Layer 5 of a small transformer language model trained on English Wikipedia (9 layers, counted from 0, width 64).
In attention head 1, each number of a token's query or key is one row of weights dot the token's vector x plus its bias. A token spreads its attention over itself and the tokens before it by the softmax of 0.177 times query dot key.
The model reads these tokens: "af" "et" "y" " cap" "s" "ul" "es" " used" " in" " the" " sp" "ort" ")." " During" " the" " " "2" "0" "2" "4" " Mot" "ors" "port" "s" " Hall" " of" " F" "ame" " of" " America" " in" "duction"

Query weights of the head. A number n stands for (n - 500) times 0.0018.
q0 (bias 0.325): 721 635 655 613 612 651 559 590 505 408 501 361 241 563 520 577 558 437 685 473 577 340 437 407 805 389 652 672 580 432 490 404 463 305 580 656 565 376 421 496 470 557 368 284 274 326 382 748 365 637 334 547 557 492 589 654 583 485 381 426 223 358 526 555
q1 (bias 0.215): 425 492 406 321 459 645 316 282 477 449 457 715 338 517 670 476 612 560 531 541 641 546 547 178 524 621 493 588 608 542 487 543 572 443 641 485 578 337 630 486 243 434 427 464 418 501 574 528 474 657 563 585 615 462 553 384 517 408 410 592 426 409 613 573
q2 (bias -0.174): 338 468 422 520 444 541 661 307 454 518 567 488 682 408 435 409 488 512 469 645 433 521 554 581 435 501 464 432 492 532 754 481 412 571 563 538 378 601 445 612 534 250 589 517 690 647 376 379 466 488 669 389 476 352 477 452 467 536 571 468 394 598 460 663
q3 (bias 0.262): 447 529 493 686 617 479 406 627 467 482 505 621 612 456 588 588 561 524 539 620 713 495 372 374 634 505 521 508 401 467 354 362 540 278 534 458 456 442 393 463 473 461 439 534 413 424 380 596 372 697 383 495 483 408 556 445 601 521 490 687 615 401 530 524
q4 (bias 0.343): 626 517 651 370 457 254 524 479 611 487 563 649 385 480 561 420 699 367 562 559 458 539 392 427 644 627 445 605 468 504 512 622 464 513 590 530 472 524 416 427 405 647 309 468 378 664 531 409 512 480 582 575 549 538 473 536 562 301 431 409 369 305 551 644
q5 (bias -0.292): 421 574 453 595 624 619 378 360 353 605 509 528 599 459 570 522 327 464 369 408 268 515 463 571 391 472 559 456 483 598 595 562 550 506 540 492 567 657 555 458 515 436 701 565 525 540 455 392 613 405 478 499 393 426 339 623 476 602 402 631 387 480 537 607
q6 (bias 0.099): 540 585 494 599 417 437 543 575 694 511 487 354 334 549 507 343 445 382 524 485 419 453 594 450 672 317 568 538 563 484 564 377 551 547 509 484 541 442 521 369 407 381 500 453 508 519 489 580 521 454 518 512 290 579 629 702 420 421 388 693 518 553 541 594
q7 (bias 0.211): 705 635 506 501 375 334 389 476 536 723 547 451 341 501 566 359 487 440 490 565 693 565 571 486 523 450 552 515 447 674 474 619 361 622 585 501 509 567 493 386 405 556 543 447 409 367 491 648 493 652 162 651 493 564 481 327 407 406 522 391 479 540 595 545
q8 (bias -0.281): 510 747 426 545 550 288 575 427 341 268 572 604 505 372 441 552 439 469 558 353 449 660 677 485 504 290 478 589 508 586 602 497 490 613 637 538 503 448 475 322 485 368 622 582 550 481 675 281 599 440 557 411 527 566 392 625 556 509 511 501 612 471 251 520
q9 (bias 0.119): 497 523 371 533 590 489 440 610 535 425 434 288 479 490 497 559 419 425 392 563 443 584 609 597 596 665 415 492 638 502 597 444 579 413 472 363 514 467 615 338 539 522 506 428 420 708 594 504 596 483 470 482 487 573 593 483 606 600 444 307 241 445 534 534
q10 (bias -0.195): 203 180 327 392 465 551 550 337 466 647 448 486 653 568 421 597 254 457 367 428 397 332 433 539 334 519 310 739 649 574 504 597 472 416 750 539 566 611 516 547 609 447 553 532 630 721 682 399 519 653 462 550 534 526 474 494 429 632 590 562 655 462 434 272
q11 (bias -0.008): 413 517 706 404 562 494 337 581 498 379 611 452 361 582 696 588 461 541 500 651 545 521 568 394 593 347 751 487 493 224 449 431 551 496 598 479 476 501 540 464 478 491 338 523 552 458 493 400 473 597 379 348 454 779 430 638 454 456 494 491 320 483 563 632
q12 (bias -0.039): 641 467 601 527 559 283 424 349 797 432 451 680 541 473 358 599 425 511 408 480 567 360 499 433 419 616 455 433 400 431 423 562 638 400 421 661 490 487 372 485 535 490 455 537 553 541 455 386 731 605 390 482 494 591 507 562 544 384 569 499 530 672 345 561
q13 (bias -0.230): 499 163 323 647 448 648 585 457 410 664 674 506 565 504 300 512 528 595 410 353 361 627 486 532 310 448 398 389 455 587 532 442 454 575 461 555 565 627 550 582 470 379 404 415 475 672 496 463 690 363 739 435 596 539 427 494 427 700 639 596 568 416 357 471
q14 (bias 0.060): 564 575 588 489 353 415 400 606 414 402 426 566 392 493 565 472 411 522 642 404 537 497 601 447 769 433 734 606 661 526 399 509 429 401 506 384 715 317 518 415 477 728 179 427 467 553 446 475 487 612 441 523 485 470 431 493 501 440 503 513 615 468 491 690
q15 (bias -0.017): 533 518 661 373 561 475 493 468 475 582 528 584 364 581 663 541 464 434 565 448 686 674 409 472 524 377 563 498 500 422 496 407 555 425 536 187 575 419 460 660 421 476 330 540 541 425 606 577 287 265 488 514 559 716 560 456 523 451 432 465 384 620 540 570
q16 (bias -0.061): 416 431 325 466 401 663 508 604 437 549 433 512 497 506 439 508 664 341 489 476 491 451 684 475 595 459 497 314 552 606 521 543 385 578 423 476 442 515 454 545 708 631 526 355 521 475 446 563 667 456 557 548 401 387 616 580 407 533 441 437 466 542 530 543
q17 (bias -0.171): 600 416 449 418 378 539 535 360 437 690 597 284 716 529 336 500 649 451 541 387 587 519 498 565 368 450 395 506 561 402 627 579 571 493 461 454 287 550 545 285 610 445 568 656 490 450 337 495 578 520 641 602 500 388 516 603 523 445 706 653 496 649 209 415
q18 (bias 0.258): 546 569 625 567 284 377 375 437 465 251 466 670 437 557 672 673 558 407 555 628 627 475 592 435 773 593 599 550 568 643 456 287 514 561 593 386 536 350 546 465 361 648 243 350 443 395 673 393 600 513 489 495 551 668 452 445 548 333 426 443 425 317 544 504
q19 (bias 0.089): 369 587 715 360 418 518 449 501 445 549 477 637 493 563 365 435 373 476 470 500 558 439 688 768 651 440 399 619 355 403 497 489 551 373 561 597 525 429 606 449 622 522 471 401 462 553 413 602 514 348 581 520 508 518 646 478 489 239 554 446 423 485 531 649
q20 (bias 0.219): 528 606 435 355 439 345 401 558 361 596 278 588 506 586 566 494 475 485 633 618 504 524 580 321 730 499 604 656 497 529 352 707 440 581 614 359 456 445 490 490 471 600 515 215 503 381 571 458 522 528 332 605 586 542 614 385 437 566 490 537 411 546 524 391
q21 (bias 0.008): 495 537 529 457 452 345 364 430 515 396 371 777 208 565 621 712 705 446 500 429 536 471 657 533 372 459 537 604 555 467 656 388 512 374 530 501 558 462 454 637 489 643 397 487 335 499 441 548 394 477 485 439 464 362 612 344 586 448 677 542 656 444 520 526
q22 (bias -0.038): 387 411 540 447 487 475 523 412 437 551 576 377 712 495 475 486 637 579 472 300 508 556 305 590 266 364 444 527 428 379 420 601 565 589 498 523 397 489 533 681 728 259 585 585 608 619 448 236 551 547 463 614 542 446 611 511 484 707 521 521 566 466 457 450
q23 (bias -0.066): 602 498 610 363 600 553 563 327 436 481 449 500 352 452 354 525 483 646 272 554 660 361 537 431 541 434 390 557 466 542 654 475 450 518 468 419 441 380 353 579 594 641 443 453 392 418 420 450 599 566 542 509 574 610 520 432 569 511 553 658 592 588 582 487
q24 (bias -0.102): 537 433 304 283 597 431 533 500 557 459 610 438 629 641 335 506 467 709 396 324 371 591 604 543 286 435 567 497 476 610 714 379 758 364 373 425 554 549 463 526 499 389 576 566 470 507 444 373 564 514 619 523 621 435 497 627 482 342 679 439 633 552 398 499
q25 (bias 0.028): 448 528 593 457 612 485 484 193 455 464 476 498 401 303 648 423 527 587 609 529 444 547 401 519 640 451 510 548 540 439 424 497 631 518 443 329 390 507 527 684 583 555 357 567 462 589 727 488 597 527 532 500 398 412 572 473 485 366 610 509 476 397 668 444
q26 (bias 0.395): 578 511 471 571 511 525 226 412 614 474 554 584 536 447 494 529 535 434 744 494 622 648 376 464 746 621 592 606 443 455 540 459 506 581 582 683 619 542 429 495 518 487 499 416 291 358 409 492 454 572 388 483 559 539 524 291 434 420 340 355 465 504 495 411
q27 (bias 0.037): 455 635 781 392 314 432 388 430 404 402 654 709 213 331 598 509 409 486 708 614 550 536 400 331 454 477 527 450 392 459 527 385 581 675 461 264 654 367 614 650 380 618 530 484 634 414 591 629 456 698 486 453 568 523 492 603 701 482 538 493 424 378 417 507
q28 (bias -0.202): 468 553 710 515 430 569 394 494 511 224 515 533 383 478 531 345 580 507 577 567 591 694 721 301 799 301 505 691 497 739 732 373 577 433 572 383 541 429 554 398 584 492 184 323 389 660 533 745 411 415 522 425 605 334 475 402 504 414 272 387 573 533 537 585
q29 (bias -0.156): 421 419 966 428 736 538 426 427 523 517 479 622 344 339 502 580 495 469 501 495 376 537 611 591 694 457 558 441 300 561 621 396 450 473 507 463 612 424 637 512 405 488 409 491 431 547 649 345 533 500 415 416 452 529 467 433 561 520 536 280 627 560 423 586
q30 (bias 0.143): 595 631 511 301 281 376 342 587 520 447 636 581 341 485 668 510 492 532 674 491 567 411 488 259 618 556 610 611 453 575 375 448 435 487 662 367 551 613 381 408 561 559 532 590 432 396 428 560 572 601 397 363 450 453 438 543 502 648 623 391 384 609 569 501
q31 (bias 0.222): 618 721 480 484 501 454 349 571 623 488 566 685 434 480 659 424 446 426 484 583 438 375 535 543 640 474 565 485 350 359 466 375 562 515 601 407 545 447 438 485 477 527 531 291 521 453 750 631 473 623 375 499 588 407 340 570 541 424 440 329 556 543 478 580

Key weights of the head. A number n stands for (n - 500) times 0.0016.
k0 (bias 0.241): 580 552 677 595 576 469 351 737 620 623 407 803 403 322 660 462 292 472 638 424 521 347 535 603 773 576 647 393 363 654 366 538 660 453 496 503 579 316 338 510 476 428 568 533 532 471 397 307 570 588 22 282 535 576 262 439 631 662 545 428 513 443 404 595
k1 (bias 0.309): 424 427 450 372 346 714 505 313 619 446 488 431 667 337 576 340 548 473 617 613 446 419 623 600 573 531 373 454 523 403 395 495 535 588 516 608 385 515 514 709 365 459 576 538 674 415 571 512 306 750 539 543 375 261 495 442 488 598 630 391 308 679 541 556
k2 (bias -0.253): 449 471 387 468 600 531 509 537 565 717 584 209 694 488 336 754 266 477 326 304 606 386 664 559 332 606 437 766 482 472 476 648 552 405 553 492 325 562 571 329 547 382 571 450 490 498 384 589 753 417 674 609 581 628 452 454 480 459 275 458 493 637 420 363
k3 (bias 0.256): 574 520 456 403 687 506 678 516 549 456 529 557 430 453 376 307 534 513 576 505 585 566 590 496 495 494 490 353 236 564 340 660 400 504 643 386 462 454 331 618 301 377 623 506 507 436 565 563 366 643 385 578 633 443 493 322 556 600 700 343 578 510 694 544
k4 (bias 0.276): 255 569 428 405 456 490 558 533 581 523 373 343 673 426 504 540 488 391 557 423 464 598 488 688 667 597 400 391 526 607 531 441 613 356 393 562 669 411 481 528 404 396 509 480 430 634 671 375 381 574 532 515 392 428 621 504 328 595 462 512 432 597 638 654
k5 (bias -0.237): 628 569 512 526 513 423 331 286 717 555 369 444 520 661 597 512 442 609 245 582 673 471 557 464 570 614 550 583 465 408 400 545 522 591 490 553 693 500 508 456 365 542 485 544 383 427 523 501 429 260 538 519 548 574 559 365 527 411 497 551 452 425 516 451
k6 (bias 0.220): 603 621 630 371 788 222 427 607 711 471 431 638 389 527 604 506 491 350 493 676 339 440 587 450 402 564 420 525 499 613 387 239 439 416 620 700 569 416 404 457 418 637 591 478 473 542 492 301 579 471 525 548 455 445 487 517 477 482 387 479 581 569 441 563
k7 (bias 0.283): 578 528 590 440 513 369 469 309 659 464 415 641 366 634 503 422 502 699 555 474 404 547 609 605 527 539 635 421 581 486 510 511 555 379 441 455 365 487 394 311 294 417 608 427 428 638 482 511 676 769 613 468 334 453 394 499 534 578 584 641 360 393 554 485
k8 (bias -0.273): 453 598 665 577 520 386 270 547 476 413 558 493 406 381 609 574 415 569 533 535 748 634 416 468 550 671 619 664 424 531 520 95 704 450 583 656 494 596 480 428 481 523 441 361 309 474 244 627 350 622 658 444 424 374 575 448 445 472 444 401 553 537 557 537
k9 (bias 0.176): 623 593 517 732 429 576 504 411 722 503 485 574 484 481 487 609 449 450 373 521 460 383 329 299 750 532 577 570 438 576 612 591 619 510 372 526 530 532 487 667 438 426 341 436 411 343 515 486 682 556 527 537 555 436 330 446 337 385 555 318 361 514 537 604
k10 (bias -0.223): 357 231 426 509 697 720 690 512 308 467 674 397 639 674 552 402 586 393 177 530 673 523 284 614 573 549 474 404 670 428 473 607 437 663 389 487 340 522 636 436 628 568 485 483 549 581 512 652 393 517 800 543 346 638 329 474 525 477 458 418 310 413 405 340
k11 (bias 0.170): 220 559 606 435 632 550 445 516 613 597 330 596 550 293 456 394 521 582 660 524 511 462 739 341 460 417 613 548 632 506 468 633 505 606 403 591 494 678 585 572 337 536 440 463 533 349 271 449 374 532 375 574 456 426 318 568 548 530 435 465 512 480 525 635
k12 (bias -0.059): 472 549 395 513 473 567 466 480 602 528 315 590 684 469 587 578 533 366 675 437 442 739 426 540 502 514 555 608 527 682 445 572 641 256 522 383 395 423 599 475 597 478 479 397 299 375 464 630 355 477 557 597 490 253 506 640 436 483 298 476 581 495 522 627
k13 (bias -0.236): 508 423 432 709 416 911 514 712 470 562 508 612 320 497 333 689 571 364 136 499 631 759 425 587 362 597 402 658 697 330 466 445 490 360 314 662 389 443 509 242 316 579 342 603 506 544 576 491 525 450 448 562 529 511 666 526 531 394 444 582 491 462 564 456
k14 (bias 0.135): 549 390 662 411 404 490 514 426 477 600 335 349 577 494 653 581 406 635 694 519 559 400 640 456 400 507 551 360 615 667 488 572 582 512 483 350 396 577 477 427 536 458 483 428 428 510 254 548 482 511 461 396 202 430 497 669 598 538 504 301 796 628 515 677
k15 (bias 0.207): 447 431 497 505 455 453 457 256 630 535 553 620 547 396 383 437 576 687 583 536 487 492 611 660 557 448 424 693 659 342 399 524 501 583 504 519 620 590 455 714 447 465 330 574 726 708 286 539 415 434 458 541 257 280 434 517 534 548 368 360 535 449 499 570
k16 (bias -0.153): 657 744 446 409 369 506 636 546 333 364 513 524 451 556 470 429 386 507 494 560 512 423 496 526 384 503 409 461 519 536 617 517 611 607 446 455 524 438 383 585 643 523 615 631 401 506 324 248 613 400 481 385 504 482 573 730 559 444 556 559 502 538 460 484
k17 (bias -0.255): 689 657 271 629 478 565 476 627 268 633 598 600 503 495 376 426 655 439 176 449 618 550 582 574 372 550 394 471 264 505 534 491 592 372 383 615 531 594 435 343 490 517 627 272 644 516 694 520 504 490 622 538 426 492 702 579 553 265 366 594 278 441 487 570
k18 (bias 0.253): 495 285 518 417 496 479 387 486 486 438 448 493 599 279 612 547 399 635 640 656 394 683 542 439 729 530 575 703 584 647 594 393 676 610 376 524 464 529 336 624 359 396 284 407 396 318 528 447 472 609 514 360 415 390 443 517 414 683 473 369 570 693 638 494
k19 (bias 0.152): 524 589 352 596 533 308 623 572 652 356 233 611 479 505 531 526 477 424 480 459 435 559 437 404 478 668 430 446 741 676 605 440 524 732 623 385 582 392 374 562 517 663 382 356 574 410 415 442 385 561 377 518 475 409 476 694 570 617 504 576 285 650 390 426
k20 (bias 0.163): 631 366 526 459 582 507 513 476 579 473 481 498 596 558 500 381 502 582 810 262 399 557 494 524 287 460 680 299 588 626 595 532 491 698 339 446 362 526 501 590 553 391 676 602 514 555 356 397 507 571 597 197 407 382 383 399 452 487 524 506 541 736 442 567
k21 (bias 0.158): 418 358 528 303 223 578 524 482 310 508 520 511 734 513 637 373 370 500 636 432 620 667 555 433 658 582 427 382 566 686 532 536 491 403 545 461 618 455 508 568 365 627 328 402 773 681 377 562 399 479 491 436 497 357 530 580 576 360 584 472 523 580 483 435
k22 (bias -0.265): 502 328 300 308 518 637 612 460 525 700 618 413 584 405 348 417 608 643 299 429 437 505 537 483 209 663 578 204 523 357 448 627 449 523 516 591 491 638 658 410 533 370 606 573 650 496 529 545 450 421 637 510 490 662 487 445 716 397 526 629 528 321 480 550
k23 (bias 0.122): 465 402 122 381 220 506 635 541 304 585 490 653 593 495 623 540 660 516 511 650 621 582 465 540 412 586 440 634 517 551 264 607 323 463 658 704 599 521 481 406 482 765 518 448 483 588 548 503 443 542 320 413 551 452 535 482 469 372 553 586 313 443 382 426
k24 (bias -0.251): 511 471 257 547 476 588 372 641 573 237 511 511 430 326 528 512 379 586 393 422 450 563 623 489 476 526 450 455 574 553 454 483 450 424 601 592 436 600 610 528 579 620 538 258 592 490 738 833 335 453 670 435 586 557 464 529 631 206 439 405 580 500 397 622
k25 (bias 0.231): 391 529 413 320 417 574 376 316 502 668 557 457 625 542 368 495 481 672 382 617 680 530 427 478 464 669 403 484 691 515 528 610 266 453 437 425 459 607 723 586 501 319 575 348 538 599 406 458 450 448 526 526 448 525 525 409 383 576 479 518 697 637 474 530
k26 (bias 0.234): 514 479 531 593 580 569 516 444 553 309 584 494 643 474 398 622 386 473 452 440 397 560 711 522 662 472 811 301 527 470 428 494 455 422 643 489 436 599 485 585 470 405 576 475 526 458 542 368 683 387 408 532 374 542 267 470 438 585 466 473 693 486 413 420
k27 (bias 0.264): 394 500 512 370 385 511 580 377 525 506 386 479 555 293 602 421 702 608 708 502 636 753 478 574 733 488 503 628 688 441 303 340 478 391 469 581 369 477 411 454 513 412 338 349 576 531 443 264 573 434 508 516 433 420 559 364 541 779 577 554 522 578 557 522
k28 (bias -0.125): 430 288 714 400 415 365 665 576 600 450 345 412 590 419 323 658 375 380 459 664 445 455 651 561 462 668 462 618 426 519 375 404 574 413 604 591 401 648 304 447 897 603 152 191 640 518 201 329 523 644 469 281 464 483 560 830 404 572 637 450 587 916 623 498
k29 (bias -0.164): 316 569 569 538 281 418 505 400 451 448 513 423 660 537 501 698 561 506 554 469 483 628 514 471 590 652 590 719 606 535 610 737 353 431 629 454 505 601 382 333 604 648 194 353 547 427 233 494 274 281 592 299 359 547 460 483 477 712 467 534 724 419 526 692
k30 (bias 0.099): 629 634 684 413 716 578 547 371 474 277 465 353 725 431 396 521 255 546 765 384 585 639 636 451 353 336 413 303 520 565 412 631 355 470 419 632 552 611 599 541 687 263 594 431 487 441 267 537 602 499 555 524 399 374 377 599 571 667 530 353 540 505 402 623
k31 (bias 0.231): 467 692 515 300 595 229 534 445 611 322 525 495 362 358 673 457 506 484 719 452 436 583 497 697 791 356 640 329 442 695 347 380 487 524 411 555 380 616 466 651 483 515 380 424 334 558 391 556 541 446 463 335 582 456 618 401 499 729 450 562 577 611 516 448

The vector x that enters this layer's attention at each token. A number n stands for (n - 500) times 0.0072.
0 "af": 469 562 441 831 522 629 543 615 394 590 703 538 224 539 428 554 579 446 153 458 431 352 396 520 442 572 514 556 322 325 531 548 417 596 490 507 533 536 509 415 478 583 639 736 448 398 854 626 643 372 752 537 535 624 599 577 519 225 329 503 112 363 378 440
1 "et": 611 593 303 801 500 516 533 570 375 517 634 491 346 643 360 560 578 453 83 575 582 319 381 498 497 421 585 531 340 306 434 569 544 560 411 571 672 451 525 415 599 582 694 656 425 533 743 697 479 531 696 612 487 702 506 525 531 188 383 539 117 328 366 425
2 "y": 624 571 439 881 510 490 384 686 416 646 673 542 491 609 318 602 482 529 161 569 531 417 277 378 431 441 425 484 463 313 547 348 487 490 468 556 544 526 511 368 485 676 718 592 477 482 745 647 577 478 617 680 525 676 523 650 526 182 415 504 103 285 405 403
3 " cap": 522 579 289 844 654 415 568 593 485 486 608 504 333 627 527 513 790 652 281 507 631 290 201 610 340 484 369 559 294 507 556 640 466 568 531 520 477 451 494 425 476 622 471 613 471 529 705 773 424 450 627 612 552 638 474 577 447 217 195 617 306 325 343 347
4 "s": 654 594 331 897 492 501 418 682 367 513 554 603 462 677 392 558 609 470 227 601 503 398 381 528 445 427 609 510 401 173 412 442 488 652 358 546 393 477 537 352 532 631 646 673 486 398 744 669 443 366 714 777 589 628 499 493 510 336 336 560 175 375 454 332
5 "ul": 570 436 476 972 535 440 573 575 348 665 749 693 432 573 446 564 526 469 160 502 561 368 422 388 405 476 459 455 374 391 423 486 544 524 460 604 603 434 571 401 485 576 572 619 492 450 673 615 488 461 598 682 774 583 604 589 474 193 244 562 213 206 424 372
6 "es": 633 588 337 909 546 548 380 629 378 473 653 510 485 673 438 600 626 392 202 455 544 378 368 546 536 464 573 509 400 231 370 465 420 624 317 551 548 469 469 340 473 611 714 693 514 446 670 719 566 484 602 710 588 596 626 564 486 289 322 510 148 283 466 341
7 " used": 567 532 338 903 571 512 456 712 457 577 597 562 367 509 461 535 643 397 341 527 627 337 342 408 588 413 375 505 395 416 444 567 371 654 376 557 632 462 468 390 492 537 662 806 504 459 718 641 474 425 713 773 518 636 463 465 474 245 315 553 165 175 425 472
8 " in": 593 485 329 787 539 622 571 575 337 616 569 631 385 531 452 605 604 484 123 518 584 314 212 461 685 378 385 439 274 510 538 363 355 623 455 564 522 392 463 355 491 721 594 797 425 407 733 682 508 374 577 658 502 724 645 476 515 388 273 596 280 407 442 552
9 " the": 541 552 413 634 472 618 549 661 382 540 608 581 309 492 505 502 541 419 256 446 579 453 283 460 651 457 321 549 363 333 566 437 466 501 472 505 553 483 281 412 520 822 474 893 404 554 839 709 613 341 765 591 486 644 466 563 552 260 347 521 166 354 479 494
10 " sp": 691 552 483 555 424 359 508 700 300 527 470 642 397 596 472 414 788 517 223 641 473 523 364 587 383 499 640 619 241 344 728 482 424 779 455 452 547 514 502 426 552 524 417 489 470 365 737 686 394 332 713 606 354 706 432 544 578 173 541 675 238 375 524 334
11 "ort": 603 538 387 894 550 422 559 521 404 536 607 746 244 610 378 537 662 300 372 634 534 425 378 556 518 479 433 449 396 298 413 478 568 613 544 594 494 543 578 376 543 749 427 685 373 388 727 657 423 439 677 601 536 633 486 536 432 210 495 632 115 466 255 340
12 ").": 596 453 357 712 470 602 412 743 561 575 637 517 345 566 510 501 677 331 174 421 443 403 378 439 703 471 414 391 294 342 565 497 492 595 377 534 461 512 391 397 349 674 599 873 327 393 823 591 665 507 591 771 543 625 519 604 477 462 395 547 380 245 279 499
13 " During": 739 579 428 833 571 464 633 621 512 581 563 475 172 472 487 504 630 431 197 558 551 314 273 557 620 333 353 369 345 501 578 311 459 601 583 664 576 393 460 388 519 592 592 793 317 530 743 614 628 414 596 663 408 642 605 366 426 422 230 519 316 393 436 556
14 " the": 618 585 433 612 508 565 540 665 426 489 588 579 276 458 507 456 524 445 255 446 549 455 280 486 710 445 295 535 364 324 596 441 491 506 463 476 561 461 277 429 494 823 461 896 365 532 865 697 625 372 734 600 487 620 453 533 550 273 371 529 190 368 515 533
15 " ": 576 579 379 573 496 625 231 699 424 448 636 499 420 618 604 621 725 403 194 465 666 329 392 700 512 514 437 641 288 406 770 286 562 748 453 566 571 332 407 447 513 761 494 604 376 409 701 491 385 380 679 680 539 558 415 582 451 231 412 595 422 296 463 323
16 "2": 494 517 353 577 530 658 440 618 407 487 579 630 266 624 670 530 668 414 213 440 603 516 410 586 595 565 275 672 363 249 530 233 728 671 404 578 737 397 514 362 618 730 606 583 331 429 536 604 424 370 658 612 508 671 565 566 321 200 430 649 411 360 297 417
17 "0": 491 590 329 623 545 551 488 744 445 579 637 628 324 569 563 533 570 232 135 477 539 451 351 421 601 475 272 658 382 294 611 250 772 637 494 595 619 291 586 457 565 792 602 604 434 472 495 564 388 384 747 669 470 677 484 491 398 211 487 566 439 353 495 406
18 "2": 537 496 314 582 447 559 530 612 446 521 646 623 210 739 627 512 596 332 202 433 590 556 364 587 654 455 289 766 477 228 583 275 717 587 413 619 668 437 456 350 630 701 659 511 429 472 563 569 429 413 651 582 513 587 612 541 352 154 385 651 429 293 401 439
19 "4": 497 417 377 596 474 479 551 741 510 516 682 619 297 685 612 530 530 316 140 451 469 462 310 553 684 428 329 737 481 309 579 299 746 649 500 549 579 353 497 416 579 663 774 580 396 440 543 645 461 366 580 591 585 579 585 511 468 117 353 634 393 290 551 365
20 " Mot": 526 666 546 711 308 399 672 547 580 541 598 430 303 621 343 633 647 270 333 553 440 489 250 602 461 704 410 583 344 359 592 255 711 468 523 450 653 426 584 431 422 552 427 589 499 577 714 608 439 537 781 697 517 692 439 315 528 302 523 592 124 443 316 403
21 "ors": 648 509 294 874 435 510 406 609 479 318 580 510 325 612 443 610 651 398 323 613 596 471 397 662 640 543 513 507 505 219 480 433 616 535 451 531 519 411 521 265 369 621 566 653 482 476 707 527 521 492 617 791 499 546 633 450 635 206 351 547 63 488 519 278
22 "port": 524 684 295 836 539 556 502 623 539 582 654 587 289 583 415 592 639 427 323 693 501 189 266 544 636 587 395 623 529 266 476 465 581 537 571 485 542 446 592 296 368 495 429 630 492 364 600 387 412 561 670 609 726 679 584 518 559 164 397 495 143 459 387 463
23 "s": 635 641 261 902 463 534 422 705 484 479 528 600 391 656 384 605 662 429 307 672 523 360 248 544 634 537 565 474 537 126 456 348 595 599 397 566 436 414 490 330 400 574 624 669 517 462 677 532 459 404 637 731 612 518 534 520 503 380 389 495 126 390 580 329
24 " Hall": 516 651 328 799 549 579 350 686 379 619 787 473 320 551 383 612 654 445 378 655 618 378 310 480 631 788 346 673 371 249 429 339 616 504 564 543 470 413 634 527 385 453 561 570 594 482 633 486 522 483 464 708 538 582 508 559 545 225 369 434 128 298 530 346
25 " of": 528 451 305 792 396 667 465 542 396 546 580 694 311 541 516 539 675 417 175 620 666 373 127 583 724 451 221 394 364 315 632 374 485 494 508 604 627 366 442 314 413 563 462 795 536 484 675 549 613 461 574 560 694 698 565 466 490 435 395 454 308 459 622 509
26 " F": 735 495 427 774 362 542 548 572 467 532 609 502 325 426 507 449 684 474 194 657 734 387 263 568 478 841 413 810 448 428 669 240 697 634 467 546 499 422 514 429 378 587 491 696 436 489 660 584 428 327 615 466 418 638 534 358 527 372 482 437 294 283 338 397
27 "ame": 630 577 268 974 361 505 451 597 365 507 669 521 394 530 606 562 579 367 262 585 667 486 445 549 661 568 334 501 466 312 587 545 575 534 446 640 526 490 526 417 321 715 528 582 432 404 679 443 326 375 530 563 513 543 702 457 668 301 617 469 58 406 498 284
28 " of": 553 496 303 765 379 650 460 512 410 542 540 689 335 539 559 533 680 429 151 604 628 396 145 582 762 461 209 392 393 337 674 347 462 488 514 633 650 369 459 329 410 608 485 783 508 487 650 579 565 448 579 600 678 656 567 443 514 412 363 469 233 486 598 522
29 " America": 562 671 302 888 378 561 494 814 498 494 619 405 506 563 577 554 628 367 326 616 664 481 213 440 765 653 405 577 470 153 508 476 505 560 482 550 581 248 419 367 328 463 625 606 383 386 639 540 475 402 635 542 459 596 706 438 501 248 490 556 268 406 565 403
30 " in": 595 533 298 746 475 644 551 565 418 574 538 667 369 494 476 592 651 495 124 587 585 333 123 525 798 435 341 434 333 483 555 275 425 615 461 561 551 328 463 408 398 748 528 781 458 462 701 564 431 358 444 625 510 678 697 452 510 464 303 593 312 460 555 546
31 "duction": 554 604 359 882 313 606 484 679 343 493 694 543 418 454 460 575 736 198 452 582 604 453 254 507 743 496 420 523 518 285 337 379 554 513 303 537 617 524 528 419 473 613 455 660 370 543 613 476 493 497 512 892 566 534 615 496 505 222 478 532 178 399 406 526

Token 24 " Hall".
Which token does it look at most? 12 ")."

Token 18 "2".
Which two tokens does it look at most, in order? 13 " During", 14 " the"

Token 15 " ".
Which token does it look at most? 14 " the"

Token 20 " Mot".
Which token does it look at most? 14 " the"

Token 7 " used".
Which two tokens does it look at most, in order? 7 " used", 6 "es"

Token 28 " of".
Which token does it look at most? 28 " of"

Token 25 " of".
Which token does it look at most? 25 " of"

Token 4 "s".
Which token does it look at most? 0 "af"

Token 6 "es".
Which token does it look at most, and with what share of its attention? 6 "es", with about 40%

Token 26 " F".
Which token does it look at most? 25 " of"

Token 5 "ul".
Which token does it look at most, and with what share of its attention? 4 "s", with about 40%

Token 9 " the".
Which token does it look at most? 8 " in"

Token 16 "2".
Which token does it look at most, and with what share of its attention? 14 " the", with about 40%

Token 12 ").".
Which token does it look at most? 12 ")."

Token 10 " sp".
Which token does it look at most? 9 " the"